Layer 19 of a small transformer language model trained on English Wikipedia (22 layers, counted from 0, width 96).
Take only the direct path to the model's output, skipping the later layers: a vector added to the residual stream pushes a token's score in proportion to its dot product with that token's output vector.

Output vectors of the tokens that the questions are about. A number n stands for n times 0.0021.
" 184": -12 -27 187 17 3 -82 13 -56 -142 16 93 -92 -141 -135 -140 -64 55 93 -3 119 87 65 223 9 19 -30 116 -29 -130 -93 -152 58 57 -100 -94 -196 1 -29 34 117 -18 40 41 -127 -46 -4 -23 -62 63 -78 60 3 -64 116 -8 43 -127 -15 59 164 -69 231 144 -19 -145 -55 -26 -14 -29 -45 -95 -41 -39 -135 92 113 -185 -104 114 -30 0 -18 47 -68 -44 199 -188 -172 -38 -27 177 27 270 -22 205 -177
"a": -3 -36 112 75 85 19 27 227 42 -47 -116 95 64 29 -8 -254 -199 -61 -75 74 13 116 180 -26 -104 76 -251 40 128 91 55 74 200 248 -10 -61 0 -47 218 -37 118 92 67 -48 -57 -30 -119 170 57 -87 -34 31 -101 -63 -168 -18 -23 -16 -86 86 128 -51 80 37 -119 171 0 191 136 38 61 22 45 54 -49 168 -7 -225 27 -22 -27 -16 -6 -21 -30 -59 -71 136 155 -124 -94 3 45 -154 -68 74
"play": -158 5 -199 189 123 27 83 -106 22 -166 62 -189 228 -98 -201 -116 55 -192 244 168 -129 -92 -63 66 125 -454 90 61 77 -49 -315 103 62 -431 -134 -175 1 89 255 302 36 118 157 -30 119 -65 74 -114 -172 14 202 -94 4 -81 -51 150 -193 74 -260 140 274 -80 131 -40 225 112 23 26 81 -69 -211 330 116 45 -186 248 -72 0 29 204 -410 -73 -123 181 -100 193 -71 -186 -53 220 -195 179 23 108 171 134
"live": -296 -30 -131 324 -49 -266 -21 -46 -103 -54 262 65 -334 67 -251 -39 100 -178 45 207 86 -104 124 236 207 -317 -21 -122 -248 -88 -195 -48 -83 -55 -31 -255 1 267 414 -32 -278 62 165 -98 -118 -65 -143 -130 -326 52 135 210 125 49 -52 108 60 134 154 -65 378 -366 131 -141 23 -59 -17 -128 -155 -96 -194 274 -19 -312 104 104 -182 126 -121 381 -364 129 13 72 21 70 32 -36 -75 29 44 204 19 -57 293 -66
"ful": -169 422 -68 129 52 85 -110 14 -196 -76 172 83 -44 -83 -158 95 94 -340 -120 57 -158 79 54 -76 -13 -233 -84 50 -109 -400 -360 239 -26 -95 128 -50 1 124 280 -76 -146 -131 282 5 -237 228 192 -106 -228 358 126 53 82 119 -110 -43 -12 -83 -70 95 238 -37 29 -299 -125 -189 -17 37 -121 -74 -71 0 179 -101 -97 -82 -347 -64 124 160 -347 29 136 -355 -36 175 83 -199 -96 158 -244 125 -63 144 111 0
"ception": -170 9 -97 146 -118 -40 64 -270 -182 -137 61 -88 -82 -20 65 -190 46 129 149 92 -14 55 188 155 -44 -262 234 205 -5 24 -194 22 24 6 -286 -326 1 298 141 189 32 -127 123 -188 -113 92 213 30 -288 29 257 -15 -135 416 4 128 -281 207 -119 270 46 -30 153 -89 125 61 27 -65 85 -164 169 261 -90 -179 160 139 -166 42 53 118 -209 -84 150 147 9 -30 -89 -138 -111 185 -16 83 -123 -93 152 49
" 1988": -220 31 3 9 78 135 -137 -75 -68 -165 46 -93 -130 -199 -116 -169 91 31 37 81 12 45 73 115 118 -92 165 0 -161 -28 25 22 -81 4 -97 -171 0 39 139 101 -53 -42 103 -6 0 -59 -44 -199 -172 -42 71 87 -179 -116 137 42 -139 55 -115 -69 -75 179 100 -41 -119 -93 146 -3 -132 -41 -234 25 41 -67 133 103 -87 -71 -26 77 -39 -3 -84 125 93 124 40 23 -140 36 100 96 147 -3 108 -53
"ated": 9 252 -27 132 -21 9 -156 143 -193 -203 -335 140 -168 -263 -139 -264 146 -133 -98 231 44 -215 58 106 -166 -242 -197 -74 -139 -133 -75 101 0 6 -166 -150 1 -68 128 36 -79 -212 17 -220 -216 179 -286 91 57 225 67 147 -39 103 73 45 11 262 -15 -121 100 -67 39 -25 -64 -229 -48 -409 116 -124 -85 317 237 -75 201 202 -147 -262 94 -270 -352 4 -41 -23 127 168 18 -142 -60 35 4 -106 48 4 -175 -11
"nt": -51 79 191 215 -152 -66 -234 -247 41 -120 118 0 -97 33 -75 -9 54 -177 -18 -164 103 -156 107 -10 -266 -270 229 -203 10 142 -106 -23 178 168 51 -62 0 24 132 6 58 -185 178 46 -109 -156 232 37 -231 187 62 120 -45 43 206 191 -158 14 -207 -121 215 324 35 -159 -155 -107 203 -175 103 -73 -365 -45 146 -326 91 458 -35 193 -143 116 -61 -101 -8 -285 322 -58 -69 40 -101 -64 -130 -119 -87 32 0 184
"lav": 61 -32 -101 -112 65 -49 -74 -51 -294 57 321 156 -5 -77 -396 22 -157 -63 -50 111 -36 18 158 42 190 -473 -8 148 -276 -69 -126 -84 230 38 -268 -293 1 18 358 42 -379 -123 22 -43 22 -158 18 40 -198 220 65 316 -174 15 178 -33 -155 165 116 364 39 -199 5 154 -130 195 -82 -174 20 -105 42 363 -9 16 166 242 -14 32 48 86 -48 -23 52 -262 81 -70 -328 -134 -26 91 65 -54 70 -26 245 -110
"yd": 27 -45 97 -19 -7 -162 -118 -113 -187 50 263 -69 183 -174 -100 -134 164 -33 92 86 99 105 39 142 68 -267 87 235 -116 36 -173 72 -174 6 -238 -104 1 -103 273 -90 -57 -4 75 23 -96 39 66 -84 45 322 81 149 53 354 239 -69 -88 17 13 -165 122 7 287 97 -15 61 87 116 54 -66 -262 303 157 91 36 226 -55 140 86 97 -365 -105 -64 -147 321 18 -371 -85 28 77 156 85 57 -13 54 -50

Output weights of attention head 0. The head adds the sum of these rows, row i times number i of z. A number n stands for n times 0.0037.
o0: 132 120 32 -308 -42 -82 37 130 34 51 90 -252 -150 -18 -128 -51 -36 87 241 141 139 -84 265 -3 77 113 -140 -136 9 -44 -44 121 -79 56 -281 -9 -44 -51 -103 -47 52 310 51 96 87 120 -271 -62 -53 -58 -93 -28 -143 134 270 22 212 102 16 209 -46 148 -126 -103 -8 -44 8 -182 75 -34 141 13 -207 73 5 249 -29 -40 108 27 29 -125 39 -78 85 -125 -242 -28 129 111 40 -134 -295 18 152 67
o1: -34 3 -26 81 -171 -36 -178 118 27 302 -131 50 114 126 47 47 81 -17 -20 -162 -311 -107 -7 -5 232 -9 174 133 -150 33 -86 -115 244 -12 8 157 -23 -195 236 -9 147 -140 47 265 -294 96 -158 53 -7 80 -51 390 118 -81 21 62 67 80 -14 -227 204 -144 129 124 25 -115 -271 36 -57 38 35 -42 35 -72 -142 91 -135 -78 24 312 72 9 160 -80 -98 44 74 -34 93 83 157 -107 101 174 200 191
o2: -57 -140 94 -118 11 -25 -142 -1 -36 23 -97 16 183 -7 -178 -77 -203 -95 -49 -10 92 -142 96 226 102 279 160 -96 -28 -124 -6 -199 11 -89 89 -77 96 -108 276 -210 -77 58 104 -124 -251 68 -108 -165 95 -28 -51 -96 -467 -218 149 74 -31 -48 99 212 64 -169 -25 -53 72 86 -108 62 -147 -20 186 -31 -28 94 -116 38 24 74 6 -163 -186 39 107 263 -243 -63 -177 125 -38 -120 17 -59 -90 -93 -57 159
o3: 12 23 173 181 160 16 -60 -91 51 70 297 64 238 59 -127 45 -86 130 101 -33 57 -155 -25 -174 10 -63 61 -89 -94 41 -332 -8 83 10 84 -10 70 -57 31 157 -111 16 -30 38 96 85 87 5 144 286 36 -124 -173 123 165 -206 262 -60 143 130 39 -62 -26 118 226 172 -1 129 133 -16 14 188 179 -93 -120 170 -125 19 -35 -6 16 -95 4 -35 22 56 47 308 146 -75 42 196 114 -56 37 127
o4: 36 -51 -78 -40 -6 37 62 -199 -19 -257 16 -86 -157 29 18 -75 -50 171 23 -160 -168 -63 13 167 170 -88 26 128 -80 13 136 -4 110 44 -91 -157 -26 -64 44 178 0 9 -139 24 89 123 74 -100 -301 23 -84 -163 -58 139 195 -13 72 26 -175 -121 -62 127 -107 -96 -30 -74 44 188 51 -116 -217 54 -41 8 33 23 -183 -126 -115 65 -113 -1 -108 406 196 -30 457 17 -143 174 2 144 48 139 -250 -127
o5: -78 -230 116 250 213 -287 37 -75 -82 -1 -43 214 -90 -29 182 -70 36 1 60 -185 -175 314 -58 -38 -58 28 -62 -178 -83 -116 37 106 148 -71 -30 186 28 -1 -16 -66 -45 154 23 60 -60 -92 83 39 187 101 38 -52 3 24 -78 -42 149 119 273 -143 -85 -136 -77 -118 50 -381 -169 231 110 -196 35 -170 96 112 74 97 115 66 67 -262 5 -14 301 8 -113 -36 -7 -176 -8 21 -256 -86 1 152 18 205
o6: 227 -21 -27 -193 -14 155 67 123 152 108 239 67 143 38 -4 227 -225 293 85 2 -29 -114 -57 -13 71 -56 -139 -42 -47 101 -128 46 -159 -168 104 23 -140 -57 -126 77 -4 -148 56 2 55 -21 156 65 65 -41 -23 65 -247 77 20 -376 17 -8 -72 -152 -286 82 210 132 64 173 -128 -233 -1 -21 132 38 161 -56 135 138 -132 91 205 -95 -271 162 85 160 -97 -131 55 144 -2 75 -109 57 -15 -193 -2 -41
o7: -41 -184 -47 113 25 -112 214 119 -35 -3 -307 -177 -8 26 124 99 142 144 30 79 -3 -31 -44 -177 113 -38 39 34 41 -115 134 -34 121 11 60 206 -87 -143 42 129 -78 -61 -7 150 -104 -179 199 -309 -11 -150 -14 -7 120 248 -15 -75 171 32 -159 -222 -262 -48 -28 -126 54 162 -123 -6 -33 39 -8 181 94 -91 -206 -199 -52 -231 282 -293 143 -154 -82 -177 228 -169 -59 3 -88 49 -16 37 -22 18 101 104
o8: -172 88 38 41 244 37 -286 3 -81 -208 61 -199 131 15 -164 77 -329 269 233 40 0 -26 12 184 -166 178 -17 -39 -51 -91 -23 -125 132 -49 123 47 -132 274 6 -43 3 103 -59 -45 -134 218 -109 -131 110 -144 -98 82 -109 -161 -280 -136 -38 14 -139 63 -79 132 47 213 -144 -62 45 -26 -141 49 -9 -96 90 250 -89 -71 -49 -267 -298 276 67 139 121 92 181 -21 2 206 8 59 68 127 101 -11 -120 21
o9: 104 203 -71 344 -74 -22 29 -87 -46 222 -175 -162 165 -121 -102 275 -36 -254 -102 115 -112 118 2 139 -137 -19 -105 36 84 158 -74 28 -50 93 26 -48 -5 27 39 -125 -44 -130 23 -14 -59 -160 -128 67 241 -37 51 127 -179 343 -2 57 -48 111 106 28 78 -100 -5 -45 -60 33 13 -18 154 -64 -138 -84 -195 -285 -211 62 28 -35 -5 -89 -85 5 244 144 10 111 52 -388 31 180 52 -57 152 -41 83 62
o10: -124 -64 99 -56 46 -25 -79 259 85 12 -2 -138 -25 109 0 138 -25 -95 -35 41 108 27 32 -52 -45 -63 -38 -135 -93 199 90 -104 57 19 11 -69 128 -53 113 -178 20 7 41 126 77 42 -3 11 -97 4 67 -106 371 -90 130 -34 -32 20 28 -44 95 143 -95 75 -22 -132 16 -56 251 -66 95 91 84 47 -93 -43 21 -6 -86 -99 174 -24 159 13 -165 66 -75 -127 93 -53 20 -26 100 47 6 -130
o11: 100 39 28 -32 345 -71 -88 114 39 -101 127 92 -152 -16 58 236 -96 -99 45 258 -114 -33 208 -116 -27 -114 -9 -33 -77 -35 266 -82 293 250 119 178 58 131 117 53 183 -258 -27 -139 -161 -67 -8 -67 143 239 127 -17 -92 143 -30 -31 -47 -247 -68 155 -50 -107 -48 -99 259 -15 247 84 6 -157 278 28 70 -83 -256 -96 126 -188 -108 -79 -56 51 48 -54 -151 -156 123 27 108 16 -26 16 120 -194 -82 94
o12: 34 46 38 212 19 -86 34 -66 -243 -262 -19 -238 9 246 -224 -237 89 -92 -18 101 5 14 74 17 -10 -93 -43 169 43 -167 119 200 41 -56 -88 51 -96 -118 158 62 20 -14 -116 104 74 -125 -130 -156 210 -315 -40 35 -42 55 -39 -33 38 117 36 -129 -119 124 78 -305 4 -232 -16 -6 -91 98 -142 116 -217 -101 -195 28 82 -116 117 -182 -39 -130 -210 71 -73 77 -53 43 -89 -50 93 -84 1 84 47 214
o13: -275 36 -86 150 -87 -107 126 274 -196 66 191 67 122 270 -88 27 -172 -110 -110 31 9 118 -88 17 -148 146 -219 -12 103 33 66 70 136 -83 299 77 -75 96 58 89 6 -453 -171 32 -193 -90 -159 -210 -103 76 -187 -25 -119 24 -97 -35 -218 -89 75 97 -41 -119 -98 38 39 104 -169 37 -18 101 -20 86 11 52 -33 76 101 51 -61 28 191 -28 -19 144 22 -250 144 19 -78 -185 22 -27 107 173 -219 137
o14: -40 94 -45 189 -132 48 -82 134 -41 -79 -4 -179 93 107 -132 -45 29 -29 -359 26 -28 29 58 -108 -266 -56 19 103 74 -45 -142 -6 58 -94 26 160 240 -82 150 33 -47 -168 4 238 -41 183 -96 185 205 -258 158 2 -70 -292 -208 55 -24 -23 167 -177 -6 -98 -86 -164 84 83 103 -138 -124 102 216 45 30 126 -176 66 93 13 -119 16 175 -106 40 -133 -138 -70 175 93 -160 -10 -103 -67 -6 90 -70 146
o15: 35 49 160 -53 -220 262 77 175 103 320 -28 5 55 -171 -114 15 -126 -54 -284 44 -9 44 -47 -260 -117 -23 30 184 44 -159 75 -81 -265 -148 -85 22 -185 194 -61 190 244 -47 -195 21 -96 -76 -79 104 -37 62 -49 -121 37 -145 168 -61 39 -28 126 98 23 -17 99 60 69 93 232 -65 129 129 241 195 12 -62 -109 261 -214 167 46 222 -26 54 103 -80 -25 15 -276 -234 153 32 -66 196 109 -21 216 75
o16: -28 -6 41 -26 -20 135 12 118 14 -129 -168 275 109 -54 -27 -158 56 -74 193 -158 -158 -49 21 172 50 27 169 -55 61 -55 -23 190 23 -114 -9 -125 -25 -88 -71 189 -222 119 18 -200 -119 24 158 -65 -230 -117 -40 89 84 54 103 -144 134 5 70 5 -91 19 160 46 -190 52 12 139 -116 -42 -50 -83 207 70 51 2 -106 292 -54 12 118 80 18 42 -63 274 212 47 -98 -7 109 126 -21 20 -44 45
o17: -255 28 -134 -120 133 25 -123 -158 95 -61 -28 187 164 -59 92 -37 -190 -291 251 -171 -161 13 -40 147 88 -205 -121 -68 -54 265 9 75 -183 -57 174 15 107 53 7 -44 -30 40 78 -4 -47 -221 200 -260 38 91 9 72 7 -212 -66 45 -129 74 -205 -123 14 -42 180 -94 68 -29 -57 -47 27 -103 36 -102 121 308 137 39 76 183 -124 42 30 56 1 189 185 -15 -26 82 207 -45 -138 23 -122 -6 -9 29
o18: -1 220 -122 236 223 -66 1 2 127 -56 30 -58 18 -217 -66 103 -161 -18 -120 -31 -154 12 -139 122 61 50 -56 -27 142 131 88 -83 7 -83 -41 12 10 62 75 42 -55 -16 -25 62 -36 119 -175 102 -186 -166 4 185 135 -13 -17 -196 -10 120 25 -42 191 -226 -222 28 229 10 -129 146 106 -76 -253 -146 -168 33 37 -36 97 -14 -59 -119 -156 15 235 -70 433 -56 143 7 -5 -239 -134 -21 -153 -9 -53 67
o19: -36 -155 232 -42 -91 43 245 -5 -258 -65 78 70 118 251 311 85 -115 112 -89 -43 -8 -8 96 125 -146 -64 64 154 -91 -184 -94 204 84 -70 -133 63 151 32 -67 -184 231 122 -31 -32 50 220 -177 219 78 -11 72 -88 265 75 29 28 -1 30 94 116 196 -26 117 152 -52 118 24 158 146 -83 -91 -83 -56 -62 -99 166 -160 -358 -4 43 -119 10 -95 -105 348 -51 -469 63 -48 22 -146 -292 144 33 37 3
o20: -132 209 6 -18 31 -105 -14 13 -178 -138 164 -28 24 97 6 94 49 -141 -24 -74 260 -100 -144 -106 -74 -64 256 36 -220 -220 -57 172 108 105 42 3 0 -268 -150 -156 3 -30 -63 27 114 -160 -100 168 49 77 59 65 298 187 -19 68 150 -156 -104 -113 -20 -25 -79 118 -115 36 -49 60 -21 105 -206 -10 -295 -148 46 -69 -16 -252 43 -35 265 243 -102 -67 84 -79 -74 -99 67 -65 219 68 -40 19 97 50
o21: 115 160 180 -125 -215 38 -100 116 -13 -214 -47 -35 -104 -104 104 -28 195 -266 20 103 -56 196 -28 93 194 -8 113 -142 88 84 20 -2 -12 201 -205 -136 13 -264 225 25 103 -225 -22 78 -165 -54 -149 12 3 -239 9 161 46 -208 58 -56 -242 62 -51 -187 118 229 -92 130 -359 178 103 -35 -26 7 -206 9 -139 -66 209 46 -169 55 234 154 20 -27 159 -6 -71 8 107 -105 88 71 59 -148 -57 -51 21 25
o22: -121 -70 -254 69 -53 50 -63 -1 58 -100 36 167 203 -110 -38 15 -42 130 -92 32 -90 49 76 -34 -84 32 -146 30 114 83 79 58 23 184 319 -12 32 52 160 16 81 -65 -45 -189 -27 67 57 242 -375 -40 129 138 51 347 -244 100 -92 44 -25 -173 89 87 86 38 251 -118 -172 45 117 -120 89 99 112 -18 -132 -38 -13 306 130 82 -194 231 -167 74 162 -190 145 215 -179 -187 100 139 -211 172 54 48
o23: -120 175 50 -73 47 210 -73 297 -185 60 140 35 75 98 -213 21 -328 142 119 24 -170 123 245 -65 145 225 -62 -177 -81 -90 79 -274 -279 63 -224 -189 43 63 -38 59 20 -190 98 -186 -119 203 -171 116 -49 -259 -117 -122 -16 61 243 -13 20 -188 -146 -30 -76 127 26 -90 -77 -13 -16 63 -53 -9 -68 170 -57 -166 -44 45 -20 -187 71 71 -66 54 -23 45 -36 19 150 -50 -187 276 -90 20 -70 6 -25 44
o24: -24 -351 209 20 -54 -5 243 -290 -18 -228 104 171 -34 143 -50 -5 -52 -37 103 21 8 -17 167 158 171 -21 -16 -168 -44 27 -128 -127 282 112 -159 72 70 143 48 -157 150 129 -64 0 -18 -85 163 -92 200 259 -2 -185 102 -196 -139 -16 85 -87 52 -70 -69 -5 -165 128 -134 73 -77 -80 299 -112 -154 -107 123 91 182 2 -191 -208 -53 -190 -28 4 -159 -2 44 78 147 195 71 64 93 -123 61 53 -106 -314
o25: -27 -80 123 116 -202 141 -27 -135 -66 -134 -49 245 153 52 193 43 -2 -218 -164 -79 50 110 -191 14 -104 44 429 27 70 -59 -206 117 -44 105 83 106 53 -162 81 123 39 -111 -126 34 -115 -25 18 -119 10 -133 121 -123 -121 -103 -132 85 46 125 52 -423 -179 -203 -10 -149 122 109 -146 218 -147 -25 -21 172 68 -53 -5 123 -27 26 33 240 16 -49 -204 34 87 11 37 364 -10 119 -42 -27 -113 187 -202 173
o26: -53 68 176 -10 -38 -211 -147 102 -79 -81 -11 59 -144 152 196 10 265 109 -47 -5 22 -61 51 -22 -172 -175 -146 -86 -61 220 -455 131 235 110 6 -142 -271 127 -231 6 -82 216 -12 27 -24 213 -19 62 105 -154 -137 -193 -102 168 48 91 127 -89 94 132 -65 -38 1 -40 89 114 172 -117 6 -5 88 -47 67 -334 67 -84 -77 86 179 -5 -119 -184 7 -94 221 66 38 -73 -187 -13 -52 -117 -51 27 -152 -28
o27: -67 -12 -64 63 136 26 -44 61 -191 104 349 -240 -179 14 289 -89 96 -239 -10 155 210 176 -47 -127 -80 -83 29 -127 -189 -129 -129 -223 74 143 -114 -334 -16 -24 297 -316 -174 47 -43 89 -20 329 248 70 48 26 -17 -20 212 -47 14 0 -222 -54 -50 182 30 -2 51 -44 14 -78 31 -193 216 44 -191 37 -155 -139 -6 79 -4 -74 -45 59 -111 -141 32 -233 96 134 -57 34 142 102 -27 100 108 -26 -125 -227
o28: -20 121 -134 -22 74 -111 -6 -280 198 114 -206 49 -237 30 39 -32 24 -319 -40 24 -91 -166 -158 -5 183 -46 -124 -173 28 95 469 -61 87 293 -87 -223 49 -80 74 0 -110 68 19 -58 -89 168 -66 -156 -187 -42 -7 203 -110 -77 190 98 -151 -51 -299 -85 -121 -4 -194 295 83 -40 54 24 -7 86 -64 166 -152 -264 -60 -2 -236 159 115 -457 -179 -28 -26 -135 -137 -169 216 -33 32 76 -105 100 130 46 109 -14
o29: 94 24 -87 -139 114 -19 -132 74 44 129 262 76 -259 -57 231 -149 -140 -17 17 159 -288 -84 -4 -245 78 -19 70 -61 115 -172 42 -14 238 -50 52 -189 -16 80 -37 109 -108 -165 60 45 -65 170 174 -91 190 -12 -177 46 361 339 127 144 92 -61 -101 107 -33 -89 103 10 9 74 -168 328 -123 105 -85 -12 63 34 -150 167 -2 300 52 -248 67 -27 -199 -26 -297 -220 -123 -77 -49 75 47 35 -119 -171 -59 -38
o30: -121 -102 244 -320 4 75 -77 -301 -252 -154 1 -162 -211 -131 -161 75 65 173 -56 177 -137 48 174 -155 179 33 138 -126 -112 -165 128 -118 -86 -25 119 50 -68 66 -177 -9 39 -129 -170 -217 294 185 56 -99 -43 18 -17 -274 5 116 221 198 -79 -159 43 78 27 199 -137 156 -22 -46 245 63 -115 96 -96 -37 118 -88 -26 -3 -158 -111 -36 228 -32 -17 -94 -38 -197 -7 103 -62 129 56 188 64 -70 54 177 81
o31: -22 -55 -34 -73 -54 -179 150 -135 94 24 -19 297 -112 -7 -73 -89 -147 42 156 -61 -124 80 37 -140 244 255 22 9 11 -152 211 -194 -185 282 -102 -63 -13 153 -120 -192 191 -144 144 -23 -150 -179 5 121 -5 134 45 -58 -2 -76 -83 111 -71 -51 8 78 76 231 98 -104 157 -109 -52 168 -9 -74 -250 -152 -111 -96 37 119 13 201 19 -201 -210 65 -121 67 -39 -115 83 -73 -103 -54 233 -20 41 14 9 -128

Each question shows a token from some text and the vector z that the head gathered there. A number n stands for n times 0.029.

".": -20 34 44 16 -29 31 -41 8 10 68 -45 -32 -20 -53 15 -9 -47 39 22 4 4 -32 -2 47 -60 -37 -49 64 -9 -2 23 -10
Pushed up most: "ful"

"o": 6 -84 74 -12 -13 -48 -52 -19 -1 -10 -9 52 69 39 139 -75 -125 51 28 2 -1 44 53 -7 42 -28 -47 13 101 -60 15 24
Pushed down most: "yd"

" literary": 66 -100 -82 19 -20 -6 -20 -27 4 76 -53 36 50 66 -46 -116 -41 63 66 -57 21 -16 19 83 -56 -178 29 99 -25 39 -46 69
Pushed down most: "play"

"ces": 71 1 19 -25 7 27 -69 -79 -47 28 -48 51 -18 -37 34 69 -43 97 -109 80 -60 4 87 106 -7 39 -9 63 -4 -75 66 9
Pushed up most: "ception"

"iber": 46 -97 21 34 5 5 -81 3 18 84 -30 15 91 78 37 -62 -95 94 52 -51 -13 16 83 79 -114 -65 31 98 24 2 54 -14
Pushed up most: "live"

"iller": 24 -20 -12 21 74 -55 -4 -8 -9 13 -13 -52 -32 -67 -15 -8 -39 17 -19 45 -6 -8 83 34 -3 -8 -22 39 79 15 -43 -31
Which three tokens does it push up most, strongest first? "ception", "yd", "play"

"idi": -24 -33 44 75 35 -74 -35 -47 -47 10 27 44 -94 -26 33 36 -18 5 83 -10 -42 7 48 -69 -18 -32 -23 95 103 79 37 -30
Which two tokens does it push up most, strongest first? "lav", "live"

"ng": 34 44 19 1 21 -71 -31 -30 -23 52 -22 -88 17 -45 82 15 -86 106 87 -29 -4 20 73 53 -126 -27 -25 31 -18 0 42 -48
Which three tokens does it push up most, strongest first? "play", "live", "ful"

",": 4 -36 4 9 40 -24 14 -11 -4 101 25 -49 -26 -40 17 3 26 -1 13 69 -40 39 117 7 -66 31 -61 23 95 76 99 -68
Pushed up most: "ception"

" cl": -36 -9 20 18 -6 -44 -43 14 -30 -9 -57 -24 -16 -85 63 -11 18 -2 9 27 51 30 80 39 -29 40 -14 80 -10 -2 -83 -19
Pushed up most: "ful"

"nam": 23 -35 7 52 -42 5 -36 -78 -1 -31 9 -6 -23 -11 54 17 57 22 59 4 -20 58 21 51 -5 -73 -3 22 45 -53 11 63
Pushed up most: "live"

"atic": -31 0 -54 136 162 -18 71 -32 -51 13 -81 48 -78 -18 -29 4 -137 12 9 28 -9 -32 58 110 58 30 -9 137 52 98 -102 9
Which three tokens does it push up most, strongest first? "ception", "yd", "lav"

" household": -25 8 69 24 -18 -42 -30 15 -45 7 -30 -22 17 -65 30 2 -46 39 -20 28 -1 -45 61 10 9 6 -51 26 12 -16 -18 -22
Which three tokens does it push up most, strongest first? "play", "yd", "live"

"d": 1 -84 -50 -23 -74 98 -178 -28 -1 -46 2 38 93 -72 103 12 -65 60 -55 23 131 108 103 55 -28 48 23 200 116 6 58 -4
Pushed down most: "play"

"17": 27 -78 48 68 -84 -35 -68 -42 -11 41 2 -29 17 -54 25 30 -13 94 -81 98 57 22 -20 54 -29 10 -16 106 24 -51 7 -40
Which three tokens does it push up most, strongest first? "yd", "lav", " 184"

"-": -13 12 2 19 132 -168 -87 -27 148 -72 45 -101 60 -123 -9 -17 61 188 -36 -36 17 146 -77 75 96 47 -193 -12 98 -175 137 -5
Pushed up most: " 1988"

" 1987": -23 0 16 24 97 -142 -92 -26 122 -67 21 -75 26 -102 -13 -4 68 147 -10 -28 7 116 -56 62 55 43 -179 6 88 -144 134 2
Pushed up most: " 1988"

" price": -13 21 28 -11 -25 5 -90 -36 -30 -73 -38 -74 11 -95 65 -46 -2 -26 42 -7 27 -28 49 -14 24 -24 23 22 -14 -15 -19 7
Pushed down most: "lav"

" 18": 54 -60 62 76 -54 -9 -52 -29 -8 50 9 -100 16 -90 31 31 -19 -12 -124 48 51 1 -29 58 50 -14 -11 12 55 -86 66 28
Pushed up most: " 184"

" tie": -22 -16 22 31 -53 -38 -22 -53 -46 -2 9 28 4 -9 37 -30 14 24 8 40 35 32 -2 33 29 -4 -14 0 40 17 9 -37
Pushed down most: "ception"

"re": -5 -43 49 44 7 -3 -130 -134 2 -13 16 -4 31 -94 140 -31 34 -94 35 95 57 -58 1 38 33 -41 27 31 152 -81 24 -2
Pushed up most: "ated"

"ultural": -29 16 21 7 -30 -2 -97 -12 -44 -52 -59 -21 -4 -51 40 -18 -16 11 39 1 15 -24 74 -13 -28 7 -6 35 -5 -22 -5 5
Pushed up most: "live"

" Cast": 40 -38 236 -54 -56 -62 -66 18 57 100 10 39 -3 30 -126 -88 -70 96 124 55 -75 -56 144 -25 95 -96 -220 -21 30 -118 83 104
Pushed down most: "ful"

" toward": -28 -26 74 48 -12 -55 -39 -16 4 -9 -11 -43 45 22 45 -23 -38 -6 16 38 -25 23 105 21 -3 -18 -18 -1 87 9 42 -20
Which two tokens does it push up most, strongest first? "live", "play"

" app": 9 -12 -15 4 4 -33 -77 -70 -58 15 -27 43 -30 -9 32 10 -11 23 -14 69 30 9 44 72 -58 14 -48 20 43 -8 -11 -12
Pushed up most: "ful"

" of": -2 13 14 48 44 -62 -69 -38 -92 -12 -4 44 -79 -38 49 -22 19 -73 11 23 21 -22 41 33 -19 -34 -44 19 74 41 -22 12
Which two tokens does it push up most, strongest first? "lav", "live"

" that": 37 -15 40 39 -46 -60 -52 -11 -67 -24 -14 -50 -55 -22 -30 10 -8 42 4 44 -25 -11 35 40 -28 15 -29 -12 -10 -29 16 -40
Pushed down most: "ated"

" by": -7 -36 30 45 -22 -47 -76 -1 -21 25 -1 21 -18 -18 33 4 -6 94 -26 61 18 30 42 80 -46 26 -43 62 51 -6 -7 -45
Pushed down most: " 184"

" his": 21 2 10 20 -44 -68 17 -38 -49 25 -19 -7 -69 -35 12 -13 -13 67 -54 21 4 13 13 28 -17 -27 32 -13 27 -38 -14 -34
Pushed up most: "lav"

" highlight": 21 14 25 31 42 -26 28 14 -15 -26 -42 -29 43 -34 -38 -45 38 13 -67 -21 -46 -21 -10 -15 19 -9 -76 10 50 -40 85 -68
Pushed up most: " 1988"

" l": -39 -105 18 -33 -8 -40 19 -14 -22 25 2 -66 31 -8 11 0 -30 32 -20 50 -3 24 39 -15 -2 -12 9 14 46 -45 -60 -28
Pushed up most: "ated"

"to": -62 -98 58 27 24 80 79 -35 -80 21 41 13 53 25 57 -75 20 -61 -31 85 -25 26 -17 17 -44 41 -68 -100 26 52 63 -81
Pushed down most: "live"

" failure": 4 29 9 53 -34 -41 22 1 7 -40 -40 -11 23 -30 18 7 6 -31 -87 12 -61 -58 -39 -1 6 26 -89 30 53 -47 20 -90
Pushed down most: "nt"

"are": 0 41 5 10 -16 32 -66 -9 21 58 -32 9 -26 -27 32 -5 -31 69 20 56 -36 1 28 50 -8 11 -55 -1 -34 -12 35 11
Pushed up most: "ful"

"ver": 17 -35 52 13 81 -91 -59 32 -38 -17 2 -55 -1 23 12 -29 -9 81 -20 13 -19 -5 -14 -14 -7 -5 21 64 78 -37 135 -91
Pushed down most: "a"

"=": 19 -35 63 -8 -4 7 -108 -3 15 -9 -2 26 25 3 90 25 -19 48 27 119 -21 47 -29 -56 -20 9 -90 -31 39 -54 -54 -85
Which three tokens does it push up most, strongest first? "a", "play", "ated"

"rec": -58 -53 17 6 14 -53 -158 21 -74 82 37 -27 -51 18 -18 8 12 47 2 70 22 -5 6 163 -41 -8 -53 42 139 75 68 -37
Which three tokens does it push up most, strongest first? "ful", "live", "ception"

" Bel": 47 -20 26 50 -34 -37 -32 7 -75 -37 -24 -25 -17 -18 -1 1 39 35 -14 32 -20 -22 90 33 -1 25 -30 -70 -25 -37 58 15
Pushed down most: "ated"

"k": 28 17 17 -11 -54 -4 -52 -23 -35 25 0 -38 -3 -18 -4 -2 14 27 -2 25 -10 -18 44 32 -13 -30 -32 7 -8 -22 -7 24
Pushed down most: " 1988"

" horse": -40 39 25 22 -12 54 -39 -73 -95 15 18 1 -14 74 -3 -1 50 23 -56 74 16 35 43 61 -2 12 11 -17 34 16 34 -25
Pushed up most: "ful"